Layer 6 of a small transformer language model trained on English Wikipedia (14 layers, counted from 0, width 128).
A neuron adds its activation times its output weights to the MLP's output. To switch it off is to set its activation to zero at one token and run the rest of the model.

Output weights of the MLP neurons that the questions are about. A number n stands for n times 0.0074.
n17: -3 19 27 -39 -4 21 4 2 27 56 -30 31 -25 -20 -16 -23 -37 -6 -31 1 40 -46 -46 27 -25 -20 42 19 4 23 31 34 19 18 -11 -13 23 45 14 -33 12 -55 -24 -35 29 25 30 -20 21 22 -24 -24 9 14 40 -18 21 -31 -13 19 -25 -5 62 -30 -15 -24 19 21 -19 20 -22 48 14 83 -8 -24 -40 20 -21 37 -11 19 -42 -50 12 -38 23 -25 -69 -14 -37 -1 27 -47 -58 -13 -4 9 -50 8 -14 15 10 6 -34 -73 5 21 94 -5 30 50 -36 -23 -11 36 -38 -21 41 22 -22 12 -20 12 38 50 6 11
n27: 26 -28 -26 -11 30 2 -22 -5 45 21 -39 17 16 -25 -25 -5 -8 -9 0 -22 -11 -12 -18 -16 6 28 30 5 -10 -29 3 -20 -22 -1 7 15 -26 -8 39 -18 -3 -6 1 11 23 -9 14 8 -1 21 -23 -2 17 -5 -52 -51 -61 68 18 -50 29 19 -12 -6 -17 -7 -32 12 8 -1 -32 31 -30 -12 43 13 -24 8 32 17 -20 23 7 4 21 21 -2 7 0 -19 -44 -14 50 2 3 -52 -43 34 -16 28 31 33 -32 -50 19 42 10 13 -5 -22 29 17 13 -40 20 33 -23 -4 23 -25 22 20 -12 25 38 6 -25 27
n33: 14 31 -6 32 17 18 -39 -40 25 -33 53 -13 16 -29 -14 -21 -35 -14 -42 -48 12 5 29 -17 -6 -25 -15 -25 -54 19 9 -1 -12 -49 12 -49 6 21 14 -22 -47 -13 3 5 4 12 -45 -1 14 4 23 37 36 1 -5 -38 -32 -7 42 29 13 -31 -15 18 5 -14 -46 -7 -15 -7 -16 33 -34 14 25 16 -5 -7 -16 -16 -13 42 -24 24 18 2 32 12 -38 -3 -9 -13 -13 11 -17 -22 -1 9 27 72 27 12 7 32 -10 48 12 -1 5 12 31 30 5 16 14 -9 24 7 14 -28 -20 45 -13 -18 29 11 25 -27
n84: -2 -35 9 4 -5 26 -11 3 22 -23 -22 6 -37 19 -33 26 -21 -17 1 2 -34 27 -23 -38 -6 -17 -26 20 3 -48 10 23 -13 -1 39 18 -57 13 5 -1 43 -4 -9 21 -47 44 11 29 -15 21 -6 26 36 28 9 -6 1 -78 -52 39 24 -22 45 12 -2 -23 4 -9 31 24 29 -33 -5 -6 22 30 10 14 45 26 -9 -31 -26 32 -2 -8 11 31 -4 -9 8 -57 48 -1 21 27 -59 -15 28 30 22 2 -26 20 28 37 -7 -6 1 -23 -37 14 -82 -27 4 24 -17 22 7 33 -9 19 -11 -32 11 -41 -36 -18
n93: -3 32 57 -17 29 -20 29 -24 18 -38 21 21 2 6 0 2 4 -30 15 45 0 -46 -32 2 -24 11 7 15 -2 16 -14 -19 -4 -45 2 12 7 7 -5 52 -21 40 35 2 7 -4 40 -34 -30 -2 -28 -22 -77 16 -10 -3 30 30 5 -34 23 -7 13 -3 7 20 -10 -20 -27 7 18 20 18 -27 -54 1 28 25 25 73 25 -46 -41 36 -16 29 29 -9 -3 13 11 -11 -50 1 -11 14 9 18 16 48 -94 -11 20 -21 -31 -26 5 6 22 8 -14 11 1 63 -20 -49 -20 -12 4 -19 51 -14 -28 -43 6 5 -14 7
n96: 1 -30 6 3 -47 58 45 16 42 -8 -24 -10 -5 12 -5 -3 46 -13 -49 -18 -6 -4 1 23 38 19 -25 -13 10 -7 13 -54 13 54 -18 76 6 28 -28 0 2 -6 5 -41 10 -40 -47 -23 75 7 -6 -6 18 16 -9 -50 9 -44 -29 -3 5 30 -8 21 -22 -16 -28 -7 0 17 20 5 -21 -1 -48 2 -41 -9 -15 20 -12 -29 9 12 -23 -31 -4 40 50 2 10 -36 15 -6 -1 -9 70 -14 -38 48 25 -9 41 -30 -25 -23 1 -43 31 26 -8 4 -3 10 -29 4 44 16 4 21 -36 -42 -30 23 -13 26 55 21
n113: 9 -7 -52 11 -28 11 -16 -32 8 -29 15 32 31 17 -2 -44 -45 24 -7 2 -3 20 -22 -2 29 12 -74 61 -22 -6 -22 -41 19 14 -18 -5 72 -15 -1 4 -37 10 17 25 3 13 -57 -2 11 17 -16 -10 -34 46 -12 -2 -17 -64 -4 -5 22 24 -16 13 82 29 -18 40 -2 -3 22 -7 30 -6 48 -22 -11 -6 -20 25 -16 6 29 -1 -47 -12 3 -9 -29 27 -18 52 6 32 -12 28 26 12 -1 -14 -19 9 25 -2 -12 25 -31 -2 -21 -7 -13 -54 32 -35 -6 40 18 -24 -2 11 24 15 4 -39 -33 36 -32 14
n122: 1 31 27 -28 -24 61 -5 -2 13 -9 27 -14 7 -6 8 -49 -55 31 -29 -23 3 -31 -10 23 -29 -8 -20 -10 3 10 8 -4 19 13 -69 -14 -4 -15 -24 -10 5 -51 -13 47 35 -29 23 26 -14 61 -26 24 16 -34 35 -19 -6 -7 -17 -15 0 14 10 34 27 -19 9 0 6 9 -17 -14 9 -21 0 21 -35 37 14 60 -32 -29 -15 14 -4 32 -3 5 -13 31 -48 2 19 2 -53 16 9 4 -5 6 -2 -20 26 14 26 -16 -3 -19 -20 -19 -16 37 -55 32 42 30 47 2 34 -21 -20 24 -56 26 15 -10 -28 38
n139: -52 -23 -40 42 -7 -4 5 -4 7 29 16 -8 16 5 -4 -22 -47 80 2 -4 13 10 -37 43 -2 5 -37 1 29 3 7 10 7 9 41 45 -6 -19 20 -27 13 -9 -25 -10 25 -3 -10 8 23 -1 -9 -22 21 32 -30 35 22 44 12 22 0 -26 -39 -25 4 -16 -1 9 13 -47 -16 -39 2 58 28 8 3 -10 -9 -31 17 -12 40 -31 -31 -1 55 24 37 -11 -48 -72 10 6 31 12 -13 18 26 10 -2 -20 6 20 0 -11 -75 -24 4 -28 27 -6 1 -20 -43 14 29 31 -17 10 -1 -9 18 -17 -8 -32 -24 -8
n175: -29 -1 24 -30 -30 -29 -15 -2 36 -23 18 51 17 10 -59 -4 65 16 -8 14 8 -12 2 42 -2 12 -12 2 -7 -50 -4 -3 12 -20 -21 37 -3 8 24 4 61 -45 -40 2 -9 13 48 -23 3 1 18 1 -7 23 -12 14 -22 -19 -14 -8 0 -23 34 -36 -11 35 47 27 -39 -37 -7 12 -12 23 24 -18 37 38 4 -14 12 51 -25 52 -41 -1 -7 -29 -2 -21 13 -6 -26 -46 -11 -27 -36 -6 14 33 -8 4 -20 -36 22 20 -66 -21 -44 28 29 9 10 12 46 59 13 -11 -5 -29 -5 57 -14 1 -11 -44 19 1
n188: -21 -7 10 22 29 12 -10 15 2 17 7 15 17 -55 -33 3 3 4 -7 25 -7 1 -57 -35 1 -4 -7 21 61 20 -29 -16 8 -18 41 -32 40 -2 0 7 46 -23 -48 -3 -46 -50 0 22 -43 21 55 25 31 -7 -16 37 -32 -8 21 -22 -3 -9 12 13 -25 41 15 -20 23 -9 -18 -25 55 37 0 35 -42 -4 23 43 -34 14 -33 -30 -36 35 -53 7 -17 38 13 19 17 -12 32 26 12 23 -39 -40 8 -35 -53 -14 59 -10 -17 -42 -49 40 -19 -17 24 -3 25 -39 -34 7 -12 -7 20 -8 43 -45 -7 63 7 1
n201: 38 34 23 -31 11 33 -24 16 -8 -24 -31 -9 -4 12 -5 -23 17 -50 16 68 -38 31 -24 -10 5 6 -2 -40 -4 61 -21 7 -29 -14 -15 24 -10 31 -26 8 -27 -8 8 -6 -26 -54 20 32 48 65 -47 -22 20 31 10 -5 -36 -7 -14 -67 1 3 29 39 2 10 5 10 -9 -12 -7 11 8 -5 31 9 -18 24 35 -16 -59 -23 -5 50 14 6 -10 -14 1 -21 -4 -52 -29 -28 32 22 -1 -16 60 36 -24 1 -4 19 27 -22 -21 5 10 10 -3 17 -24 -35 33 -21 -5 6 -6 -11 21 -10 28 -2 1 -14 -6 16
n203: -23 29 -80 -18 -2 13 6 -20 -10 -32 76 -12 1 10 -20 8 49 18 -17 25 15 -10 21 -6 -33 -13 17 42 47 -7 60 0 -24 1 -15 -13 -26 -19 -14 -26 -3 10 23 63 7 18 13 24 -44 -46 -32 24 16 -30 19 -7 3 29 32 28 28 7 -30 -27 -45 17 -8 -4 -6 -8 -2 10 -20 -18 -32 13 -58 -19 -34 10 -5 4 -1 -32 -35 -2 3 3 37 16 -4 -4 -21 -2 22 39 20 29 -28 2 4 -20 22 -29 33 -39 42 2 8 9 3 50 31 -23 9 -38 -1 -17 21 -18 -82 -16 -9 21 11 19 38 14
n218: -5 5 50 5 -10 18 63 -26 38 19 15 -57 25 8 0 -33 39 -29 8 -20 30 -31 -19 -11 -22 -6 32 38 26 30 -28 27 33 -15 -32 28 6 -33 -33 -30 29 -51 -30 42 -24 -10 28 40 -17 -14 -23 -5 -7 34 -31 15 -15 -7 24 -55 13 35 2 30 6 2 -14 5 11 51 24 17 -8 -38 19 -17 5 -21 -37 -30 -9 -3 43 17 3 -35 7 21 -20 7 -41 -17 -16 -14 -5 58 -3 31 5 0 -27 4 -22 8 -18 34 -18 -22 -21 10 12 -68 18 -5 50 -15 -40 47 -11 39 -11 -27 -15 -38 24 2 18 4
n241: 6 36 -8 -50 -30 -19 -44 -37 3 -19 35 48 -10 -43 -18 -5 -23 -27 26 29 19 9 54 -3 -63 26 -18 35 -6 -7 -5 4 11 8 -70 12 24 -27 17 7 22 -36 71 12 0 6 -15 11 -36 4 -26 9 52 -12 14 -10 45 0 -19 2 -60 -5 20 28 -11 15 -15 30 -8 38 -28 27 -18 -67 34 16 -8 -2 -32 -9 -30 -34 24 7 9 -35 30 -29 29 -36 -6 76 -18 8 36 2 18 -27 -14 7 -7 15 27 -13 4 9 35 9 -19 12 -8 30 -2 26 -16 -45 5 9 17 -19 -9 8 26 -16 32 -38 36 -44
n243: 11 8 -4 28 -42 -9 10 -21 32 6 29 -18 -2 12 26 3 -11 6 6 24 -17 -10 -41 -7 52 6 -27 -8 -21 5 -8 12 33 -22 -43 -56 0 -11 -30 68 -28 -35 73 74 33 -77 -22 18 8 -11 -28 -25 -3 -8 -19 2 -12 -18 13 -38 14 10 41 8 25 -17 7 4 -7 54 23 -9 2 -6 25 -2 4 2 -54 23 -29 17 19 31 -6 43 -3 -15 12 11 14 2 -9 48 -11 13 -18 -17 12 8 -12 3 -41 -36 36 24 19 -10 -22 -79 -7 -18 25 7 2 31 -19 -32 17 -25 11 -3 2 7 -81 54 18 -24

Each question names a token from some text and the token that comes next. It shows the activations a of the neurons there, in the order above. A number n stands for n times 0.18.

Then comes g, the gradient of the next token's log-probability with respect to the MLP's output, scaled to length 1. A neuron's effect is roughly proportional to its activation times (output weights . g). A number n stands for n times 0.0047.

"on", then " Book"
a: 40 0 1 1 2 -1 0 3 -2 -1 0 0 2 -5 0 0
g: 51 5 -11 11 -1 3 5 -14 -14 -14 -11 13 46 12 3 5 4 -32 2 17 -1 -14 2 3 2 1 -2 26 2 -22 6 16 -21 7 -8 3 5 -19 -17 -33 27 -13 -5 -15 28 -12 -39 -18 0 -1 -15 -10 46 -6 -21 -24 -4 -16 -24 14 13 20 60 -27 21 -5 32 -9 0 -8 -20 8 -9 8 -10 -1 18 12 15 4 9 -39 -8 1 -18 5 14 -6 -10 -14 -10 -24 29 -24 20 41 -6 -24 -3 34 -6 9 24 31 -7 -30 24 -8 -10 13 -27 -22 -1 12 -8 9 24 -4 -23 -3 16 -23 -8 -25 16 6 -13 31
Which neuron, switched off, lowers the next token's probability most? n17

" Award", then " for"
a: 3 0 -1 -2 1 0 0 4 -2 -2 -2 -1 44 0 2 11
g: 26 -26 -19 1 10 -10 0 -14 19 -7 -7 13 -15 -13 -24 10 11 -2 -38 28 -35 2 -16 5 17 8 -16 -18 -26 -20 11 -6 -22 13 -6 -26 -6 -7 -17 4 42 -17 -32 -4 9 13 11 1 -6 7 -20 -14 9 24 -8 27 19 -9 9 55 5 12 -3 53 -24 -8 -11 -14 -37 -26 27 22 12 -4 10 14 7 -3 -7 15 15 -12 -25 -12 -6 -37 -14 37 11 -9 -1 -11 17 14 -9 5 11 0 23 -12 5 -23 9 44 -3 -5 5 60 -3 23 31 0 -18 -13 -8 -20 22 -12 2 19 -7 -4 2 8 -24 7 -18 -3
Which neuron, switched off, raises the next token's probability most? n243

" in", then " the"
a: 0 0 0 -2 -2 0 3 3 6 -1 -2 -1 1 0 0 -2
g: -59 -28 -26 5 -43 -2 -4 29 -4 22 14 8 -1 -49 -25 17 5 30 -12 37 2 7 14 9 -22 35 -20 -6 16 -3 4 -29 15 7 -3 -7 -21 6 -23 -19 3 9 -12 26 10 1 0 14 -5 -42 7 28 -22 -3 -5 21 -4 41 20 31 7 -18 -36 27 -9 -5 -10 0 1 8 -8 5 11 -10 -2 18 4 4 5 1 -1 14 15 13 -6 6 -18 33 -12 -1 -7 30 20 -9 19 17 -7 -1 2 -14 4 -26 -15 32 -4 -14 -23 -17 13 -20 -2 -12 35 19 7 20 9 -19 9 -14 1 0 -43 18 16 -7 -27 -20
Which neuron, switched off, lowers the next token's probability most? n139

" Sc", then "ound"
a: -3 0 0 8 1 -1 2 0 4 0 -23 1 -1 -21 1 -2
g: 3 -8 26 5 24 -28 -9 -7 -12 6 16 -6 -3 34 -31 51 -2 4 9 -19 34 4 14 -3 -17 -6 0 3 6 -25 21 10 -14 -11 20 -36 -27 5 13 4 -8 12 -9 -9 -10 5 5 12 7 3 13 6 4 19 -10 -31 -18 -15 -12 24 7 -5 6 32 35 -3 28 1 -28 9 18 -19 32 -11 11 14 12 12 -48 -22 -11 -42 34 27 -18 -24 2 -14 11 31 -10 12 8 -32 -8 8 -22 -5 11 1 13 -42 9 3 -5 -4 -1 35 18 -36 -21 1 0 -18 -22 38 -3 35 -6 -12 -12 20 9 -6 -17 -16 -18 -14
Which two neurons, each switched off alone, lower its probability most, in order? n188, n84

"ows", then "hip"
a: -1 -1 0 3 1 0 2 0 0 0 1 -1 0 2 -2 -1
g: -8 35 -4 4 3 -37 -7 -2 -9 -8 -53 -19 16 5 -9 -17 21 10 -6 40 11 2 6 -4 33 -22 -7 -25 -34 -30 -13 11 34 34 31 6 2 27 16 -36 2 -11 -17 -21 -19 8 15 -20 10 11 10 -3 14 11 -27 4 -15 -14 16 14 3 -5 29 -33 -19 -3 -30 -22 14 14 -3 -9 -1 4 4 20 6 17 3 23 -4 -4 -1 -7 -6 -18 -3 41 11 -11 5 -4 7 7 39 -39 2 -24 31 -23 12 10 22 -17 -18 -15 -33 9 5 -8 57 10 8 8 14 27 -8 10 -2 -3 -14 -7 -17 -6 14 -21 -2 -7
Which two neurons, each switched off alone, lower its probability most, in order? n84, n241

"ating", then " with"
a: 0 0 1 5 2 -2 2 -3 1 2 3 1 2 10 -4 1
g: -7 31 11 9 -14 14 15 -20 1 -9 -7 -10 -27 -29 -16 30 23 16 -16 40 2 16 -35 -18 -7 15 -5 24 7 0 -4 -14 -10 -3 54 -4 -5 -5 -3 1 -6 9 8 14 -17 -22 -11 -19 16 -16 16 -19 -11 -23 -9 4 4 -30 -15 36 14 -6 23 19 -25 45 -23 19 1 14 -9 8 18 13 23 -40 48 2 -2 -10 -6 -5 -17 -3 1 -13 9 24 9 -23 -7 43 -6 -3 14 -44 -17 -8 -8 18 -18 21 38 15 -18 -8 -1 -18 3 -7 50 0 -26 5 -25 0 -16 5 -8 -30 20 -8 -9 0 1 1 -8 -1
Which neuron, switched off, raises the next token's probability most? n218

" p", then "age"
a: 3 2 2 -2 0 -36 0 -3 2 0 0 -1 1 1 0 -29
g: 3 33 30 -16 15 8 -43 -12 14 20 9 -5 13 18 0 10 -21 12 32 4 -14 -6 4 -11 8 4 -16 18 -10 23 -33 -16 0 2 -26 25 -58 -12 7 10 34 5 33 -11 -14 -6 -7 15 -12 16 -9 -3 37 -16 1 -11 -10 -10 37 22 5 19 7 -20 43 -26 11 13 2 32 11 -32 -2 1 16 -18 6 1 -1 15 6 7 -16 12 -12 -14 -29 -17 -6 -28 6 -20 -4 -16 -4 -18 17 -24 -8 -3 12 57 12 -3 22 21 -23 -23 2 -9 -30 -16 -2 -45 0 15 -3 4 -6 4 -7 -8 -14 2 26 -3 17 -29
Which neuron, switched off, lowers the next token's probability most? n96

"ased", then " in"
a: 25 0 0 -1 2 -1 2 4 0 2 0 0 5 -8 -1 26
g: 10 -19 -5 -17 1 -21 1 -4 23 -10 2 -13 -27 24 51 -24 -3 9 -4 -33 18 -13 2 -30 -9 5 -5 1 -38 -7 -16 -13 10 1 -32 26 -13 -27 -6 9 -44 -6 26 -3 6 -8 10 -26 -3 -21 -27 8 6 17 11 12 23 23 6 -13 -9 -3 -22 30 12 -5 15 27 29 4 13 -28 -25 10 -12 13 -5 -20 -23 11 12 -23 -18 -5 -12 -18 25 -7 1 4 15 -14 -9 8 -1 42 21 45 -2 18 19 -45 -8 -21 9 31 19 26 -1 -8 14 -1 18 -3 15 -14 -24 2 -21 16 19 29 -5 5 -13 47 2 0
Which neuron, switched off, lowers the next token's probability most? n243

" Col", then "in"
a: 5 -1 0 36 1 11 3 -1 1 -33 1 -19 -10 -1 0 0
g: -10 2 5 -1 8 -14 -23 -5 0 -19 -27 20 17 20 29 -30 6 0 -9 17 21 8 8 15 22 -28 -35 17 -5 8 -2 -25 -2 0 25 4 1 -4 -30 -2 -12 -23 -17 5 -21 16 -14 -14 7 -48 26 -13 -42 -6 34 11 -9 38 -27 78 -4 30 -11 -2 14 15 25 -10 -1 -33 41 -16 0 -14 -24 17 16 -6 0 9 0 -2 6 -17 0 -6 -6 -6 -1 -9 -10 -13 25 51 3 -2 -31 -21 22 -16 9 -3 -7 4 16 6 -19 21 -4 7 4 -2 -10 8 -2 -1 -3 -28 -5 0 12 15 31 15 -15 -19 0 11
Which neuron, switched off, lowers the next token's probability most? n201

" his", then " "
a: 4 0 0 -1 -19 -5 1 0 1 -3 -2 -1 0 2 -1 1
g: -2 30 1 11 -9 6 -9 30 28 -34 -11 -16 -9 11 4 49 4 -15 -3 -14 10 -4 -26 -23 18 0 21 -5 0 11 -19 -11 -26 29 -8 34 -5 -8 -3 -15 15 30 25 -18 -21 11 8 -28 1 -8 14 -22 1 -5 25 -8 -9 18 -5 1 -1 -24 13 21 17 -5 -1 14 5 -18 -16 -16 5 2 16 2 -4 6 9 -5 10 -16 5 -3 14 -21 -16 0 -4 26 14 -6 -30 55 -10 -37 31 -37 -2 -3 13 -48 -13 1 23 -7 42 -18 -20 7 -13 8 -14 -59 -10 -8 20 -13 -6 12 8 -9 12 -20 -2 32 14 35
Which neuron, switched off, lowers the next token's probability most? n93

" and", then " S"
a: -1 1 2 1 -3 1 -8 -7 0 0 -2 11 1 1 0 -1
g: -18 4 4 6 20 -12 4 32 30 -2 -3 -9 28 -14 -17 15 32 -3 11 10 -4 8 25 -11 -8 13 3 11 52 -17 23 -7 2 -29 -15 31 -19 12 13 -17 8 -9 12 5 -17 35 8 20 -2 -1 -4 11 12 1 19 -7 18 -6 15 13 23 -5 -24 -24 -15 -27 1 10 -19 -6 8 17 -51 -8 -24 -3 14 -14 -31 -24 17 -25 -20 -21 -20 1 17 -1 32 4 -24 7 -2 -17 -4 -1 0 -8 7 -31 10 20 -6 41 11 -11 23 -36 -19 56 -23 -8 6 -43 -32 -4 18 -5 11 17 3 5 -20 -33 -5 5 -14 8
Which neuron, switched off, raises the next token's probability most? n201

"s", then " of"
a: 12 0 1 0 2 3 2 1 0 2 0 2 4 68 -3 0
g: 30 -24 11 -11 -52 -16 -19 -6 41 -26 19 12 12 -6 -26 -20 19 -29 -1 -18 -47 18 -14 -2 18 18 3 4 0 -53 -10 18 -5 0 -24 -31 -9 21 -2 5 17 17 16 27 27 10 1 10 17 -2 23 8 -18 -6 -10 7 2 17 -29 6 12 6 6 23 20 -27 16 -22 -13 -7 37 32 -10 2 9 -10 3 6 -10 -2 -22 34 1 3 -27 1 -9 25 -6 -19 -7 -9 29 -10 6 -18 -7 -15 31 -21 2 -2 13 0 -3 2 19 -52 -9 -7 22 0 22 9 -6 -9 -6 33 2 -8 -1 2 -42 21 -7 10 10 15
Which neuron, switched off, raises the next token's probability most? n17

" for", then " po"
a: 0 0 1 -1 -28 1 3 1 1 8 12 -4 0 2 -2 0
g: 23 2 -12 -4 -24 32 6 7 -13 -10 -11 2 16 42 3 16 -32 -33 28 3 -45 -7 13 3 -34 6 11 18 13 22 8 19 -1 0 -5 6 -1 20 10 42 14 -5 -3 6 16 -12 -3 6 -2 -30 -27 -8 30 -23 -13 -5 6 -21 -15 40 -7 3 -8 -9 -33 8 25 -28 11 30 14 -3 -13 4 1 3 35 6 -16 -13 14 -6 25 -18 12 11 -32 -14 3 -8 -21 28 -6 5 39 8 17 6 -10 16 -13 19 -24 4 -19 -22 27 28 -9 -11 -15 -25 25 9 -11 -37 -9 -18 26 -2 -22 -3 -13 -19 -34 0 -26 26
Which neuron, switched off, raises the next token's probability most? n175

"y", then " St"
a: -1 3 5 -12 2 -1 1 -1 -2 0 1 -2 2 0 -3 2
g: 25 17 4 -13 20 20 6 5 3 -18 -5 -10 10 -6 7 -31 -4 -14 -18 24 -5 25 19 -5 1 15 1 -6 -29 0 -5 -25 13 -32 -12 -9 1 8 -13 27 0 31 17 -3 -18 -4 26 7 -5 -29 -29 9 30 14 0 22 -1 5 34 -5 20 -7 2 29 41 12 6 -17 0 -21 12 13 9 -3 -1 -27 -44 14 37 5 -8 3 2 -14 -25 9 -13 -25 14 12 9 -3 -18 -18 -20 -43 -7 -42 18 -3 -19 -33 13 8 -14 -12 -8 -30 -2 20 66 1 44 -9 -10 -8 -3 16 -1 20 12 8 -3 -3 1 3 -20 -37
Which neuron, switched off, lowers the next token's probability most? n84

"o", then " on"
a: 8 21 3 0 1 0 0 -1 0 -9 -2 0 1 -1 0 0
g: 26 -12 13 16 -17 13 0 4 23 3 14 37 1 -36 0 -21 -25 -5 -4 -36 35 4 -9 0 -23 13 9 12 -13 27 0 16 -21 6 -3 13 -31 -8 4 38 -60 -25 -1 -7 0 -5 14 -11 -24 22 -21 -11 -21 9 -2 -5 -10 11 -45 -23 -3 -2 -5 1 10 -24 -12 20 -10 15 22 -24 -41 5 26 27 12 -2 -13 9 -17 9 -6 7 12 19 13 26 1 20 -15 -3 -26 25 13 4 -30 5 13 -4 -29 -1 -9 -19 33 12 -11 42 -6 -17 5 -18 8 24 29 -8 -1 24 21 -3 5 27 1 2 7 3 0 -46
Which neuron, switched off, lowers the next token's probability most? n27

" disc", then "ont"
a: 0 0 0 -2 -3 -1 -1 1 13 -43 0 1 10 1 -8 -4
g: 6 -31 -52 -7 -3 17 48 -12 -3 -3 24 -25 -7 -5 -4 10 -6 3 21 8 61 6 8 -28 -26 -28 14 12 -9 11 -19 -22 -17 7 -17 4 49 -5 14 -15 -22 10 -13 -15 2 -21 2 -17 -8 33 3 11 9 4 -23 -16 22 -6 32 -6 4 17 -5 20 -28 5 21 7 2 -13 18 -25 17 -7 -12 -33 -11 8 18 -17 18 -1 -38 -1 -12 4 28 11 -7 10 20 26 -16 -39 -19 -15 15 14 -7 -13 3 6 14 7 -10 -5 24 -17 -3 22 -28 30 8 20 8 -23 11 4 -1 -8 -10 30 9 -7 11 -12 -31 28
Which neuron, switched off, raises the next token's probability most? n139

"ong", then "s"
a: 2 -4 -12 1 0 0 0 0 2 0 0 -1 1 0 3 2
g: 22 -5 7 20 18 13 7 18 -9 2 -7 7 -5 -4 -29 16 16 11 1 16 -66 -19 -3 -12 -5 20 22 7 -10 -47 6 42 -24 20 12 21 -7 3 -15 17 34 25 9 -6 -23 10 -15 2 30 18 13 6 16 -1 -17 13 20 17 -40 -5 9 -13 -21 -9 42 14 -1 0 -20 29 3 -55 -3 4 10 -14 15 -8 19 -26 -17 -31 8 -3 14 -5 0 -12 -4 -9 -10 34 -13 -15 -13 -13 -25 -19 -7 16 -5 19 -37 -37 -6 2 18 -35 -17 13 0 35 15 13 -2 -8 21 -11 16 1 -10 0 13 2 -14 3 -20 -5
Which neuron, switched off, lowers the next token's probability most? n33

" She", then "ar"
a: -5 0 2 0 0 -23 0 -2 -2 -51 -2 2 -1 6 0 0
g: -42 10 9 21 4 -4 -12 -21 0 -4 -13 14 -29 -31 19 21 21 2 11 -30 -40 14 -14 28 23 20 9 -6 -3 -14 -15 4 -10 -22 -25 -27 -1 2 10 8 -10 -8 -9 7 14 28 -4 27 4 -12 0 -7 5 10 22 25 34 3 -18 0 45 -29 -34 -4 -36 -1 -2 -15 -8 -29 7 -4 3 -7 8 4 15 24 -10 -1 16 29 -14 13 5 13 -43 -49 -24 22 32 -1 9 35 7 18 21 -10 0 -36 11 -5 -3 -3 1 -15 13 -2 -4 -14 -3 -3 -23 7 21 0 42 -16 -37 5 25 16 14 6 17 16 -12 -23
Which neuron, switched off, lowers the next token's probability most? n96

" F", then "I"
a: -1 6 3 0 -2 0 -9 0 0 -1 -2 -1 3 0 0 2
g: 20 -2 9 16 2 -16 2 -13 6 -17 -28 -20 13 -22 12 -4 12 3 -10 -32 13 -25 -21 -8 2 -6 4 3 18 16 -7 -7 -14 12 9 3 -26 24 -1 23 -7 -15 -22 -18 -11 2 4 -30 18 27 -31 0 -4 -15 11 13 -5 27 27 -8 -6 -11 4 -20 -25 -5 -11 -8 3 -28 -4 25 62 -13 -19 30 31 3 24 -6 7 -38 3 -12 -7 14 43 39 8 -10 24 -47 -49 -4 -13 4 -3 -18 13 10 46 6 6 36 13 26 8 11 5 -9 -1 -2 -16 -8 -26 3 -13 -9 24 -17 -1 18 20 -11 -17 -15 0 31
Which neuron, switched off, lowers the next token's probability most? n113

" site", then " does"
a: -2 -1 -4 -3 2 -2 3 -3 0 4 -2 0 28 -1 1 -2
g: -30 -3 -24 -9 -6 27 28 -13 -30 1 9 11 6 0 3 -22 -3 16 36 -20 28 -16 -8 -3 21 -32 -32 -17 -11 -11 11 -3 1 -14 -12 -18 -18 9 -3 15 -3 1 8 13 -17 24 -11 10 5 -19 -5 36 4 13 -1 15 -15 -9 5 -21 21 36 26 -17 7 -4 -18 -1 2 -10 -40 13 -17 -5 -10 8 59 6 4 -15 -30 39 -17 -20 0 -11 17 6 4 -10 -27 22 -16 28 33 7 -7 23 -62 5 -1 -3 5 -6 11 25 36 17 3 -9 -13 -16 14 -15 -18 22 22 -4 -9 5 -6 -11 -5 26 -8 30 -34 15
Which neuron, switched off, lowers the next token's probability most? n203

" as", then " car"
a: 1 1 2 1 -12 2 2 -1 0 0 0 1 1 3 1 0
g: 30 -4 -21 12 22 -6 4 -34 27 26 0 2 16 17 -6 0 3 22 44 10 -53 -12 12 10 25 -46 33 9 7 10 -3 -24 14 -12 6 -31 -4 7 13 5 -48 -17 10 -17 -6 13 -5 -11 6 -5 7 30 -21 3 10 -17 -9 0 27 16 7 -17 -18 -5 -33 18 -17 -9 6 6 3 15 -24 24 3 -4 19 -6 38 -27 -1 -4 27 4 18 -2 -35 -1 19 12 -13 9 -19 23 1 -22 19 16 -36 4 -15 -10 -2 13 -9 13 11 -8 11 -11 -48 15 -21 27 -20 21 -23 -8 35 -15 -12 -24 12 -1 4 -3 -11 -12
Which neuron, switched off, raises the next token's probability most? n93

"ary", then " history"
a: 12 1 0 0 0 -1 1 1 -1 1 1 0 0 -4 1 -6
g: -25 -6 15 -29 25 -3 9 16 -14 8 -1 0 6 28 2 -2 -38 -19 -2 18 -19 -23 27 17 -10 8 -12 2 -22 36 -7 21 9 37 8 -15 29 -4 34 35 14 -15 3 12 17 12 14 -21 -13 6 -10 5 -8 10 12 2 -5 -10 0 16 -10 -1 11 -11 18 -11 -36 30 -4 -12 -5 -1 14 0 -33 -21 10 -31 56 -16 -1 -33 -3 4 5 7 19 -4 10 16 -25 31 -2 4 16 0 -10 14 39 -9 0 32 -27 18 -1 15 3 -8 23 4 -3 13 12 -36 -7 -30 -15 -54 -18 -3 -9 -1 -2 -16 -29 -2 -32 -34
Which neuron, switched off, lowers the next token's probability most? n17

" Al", then "ien"
a: 9 -2 -1 27 -14 3 0 2 1 -1 0 1 3 -1 1 2
g: 25 -7 10 7 -17 -12 5 -24 18 10 -9 8 19 -6 15 -48 14 3 16 4 15 39 -20 13 13 -6 -19 -4 2 33 6 -12 28 2 -15 0 -7 6 -36 -27 -60 7 5 -18 -1 -7 -15 -5 25 0 -1 -8 -4 5 14 -4 -37 -19 -9 28 1 -1 -8 19 -15 13 5 -22 28 -42 -3 0 4 -5 0 -7 -4 -15 8 -25 9 12 6 3 -13 26 -15 -10 -27 -7 -6 -38 -4 32 20 20 6 11 14 24 -15 47 -6 17 -12 -3 4 -28 5 -15 39 -39 -31 21 -6 1 26 10 2 -11 2 42 -11 -10 5 38 -6 3
Which neuron, switched off, raises the next token's probability most? n84

" Congress", then " f"
a: 13 0 1 1 2 0 2 12 0 3 0 2 56 10 -2 2
g: -3 19 -23 -8 1 -18 25 -57 -39 20 -6 2 0 1 6 10 -1 2 8 11 45 -15 -5 -4 32 -13 27 7 -3 37 18 31 -1 -12 23 2 0 -5 -14 -8 -20 0 4 -6 -14 -3 -23 34 -6 -36 67 -6 3 -19 0 -20 -21 0 21 -2 -12 -24 8 23 -14 23 -8 -29 -2 -3 25 23 -5 -22 -11 -15 24 -13 32 -4 2 -16 12 -13 32 -17 -5 8 -11 36 20 6 1 45 -13 10 -4 20 -29 -8 -19 -18 5 -24 -10 1 -23 21 -2 -27 10 5 11 -13 9 1 10 -3 4 11 -3 -8 9 5 -4 -8 -38 -20
Which neuron, switched off, lowers the next token's probability most? n203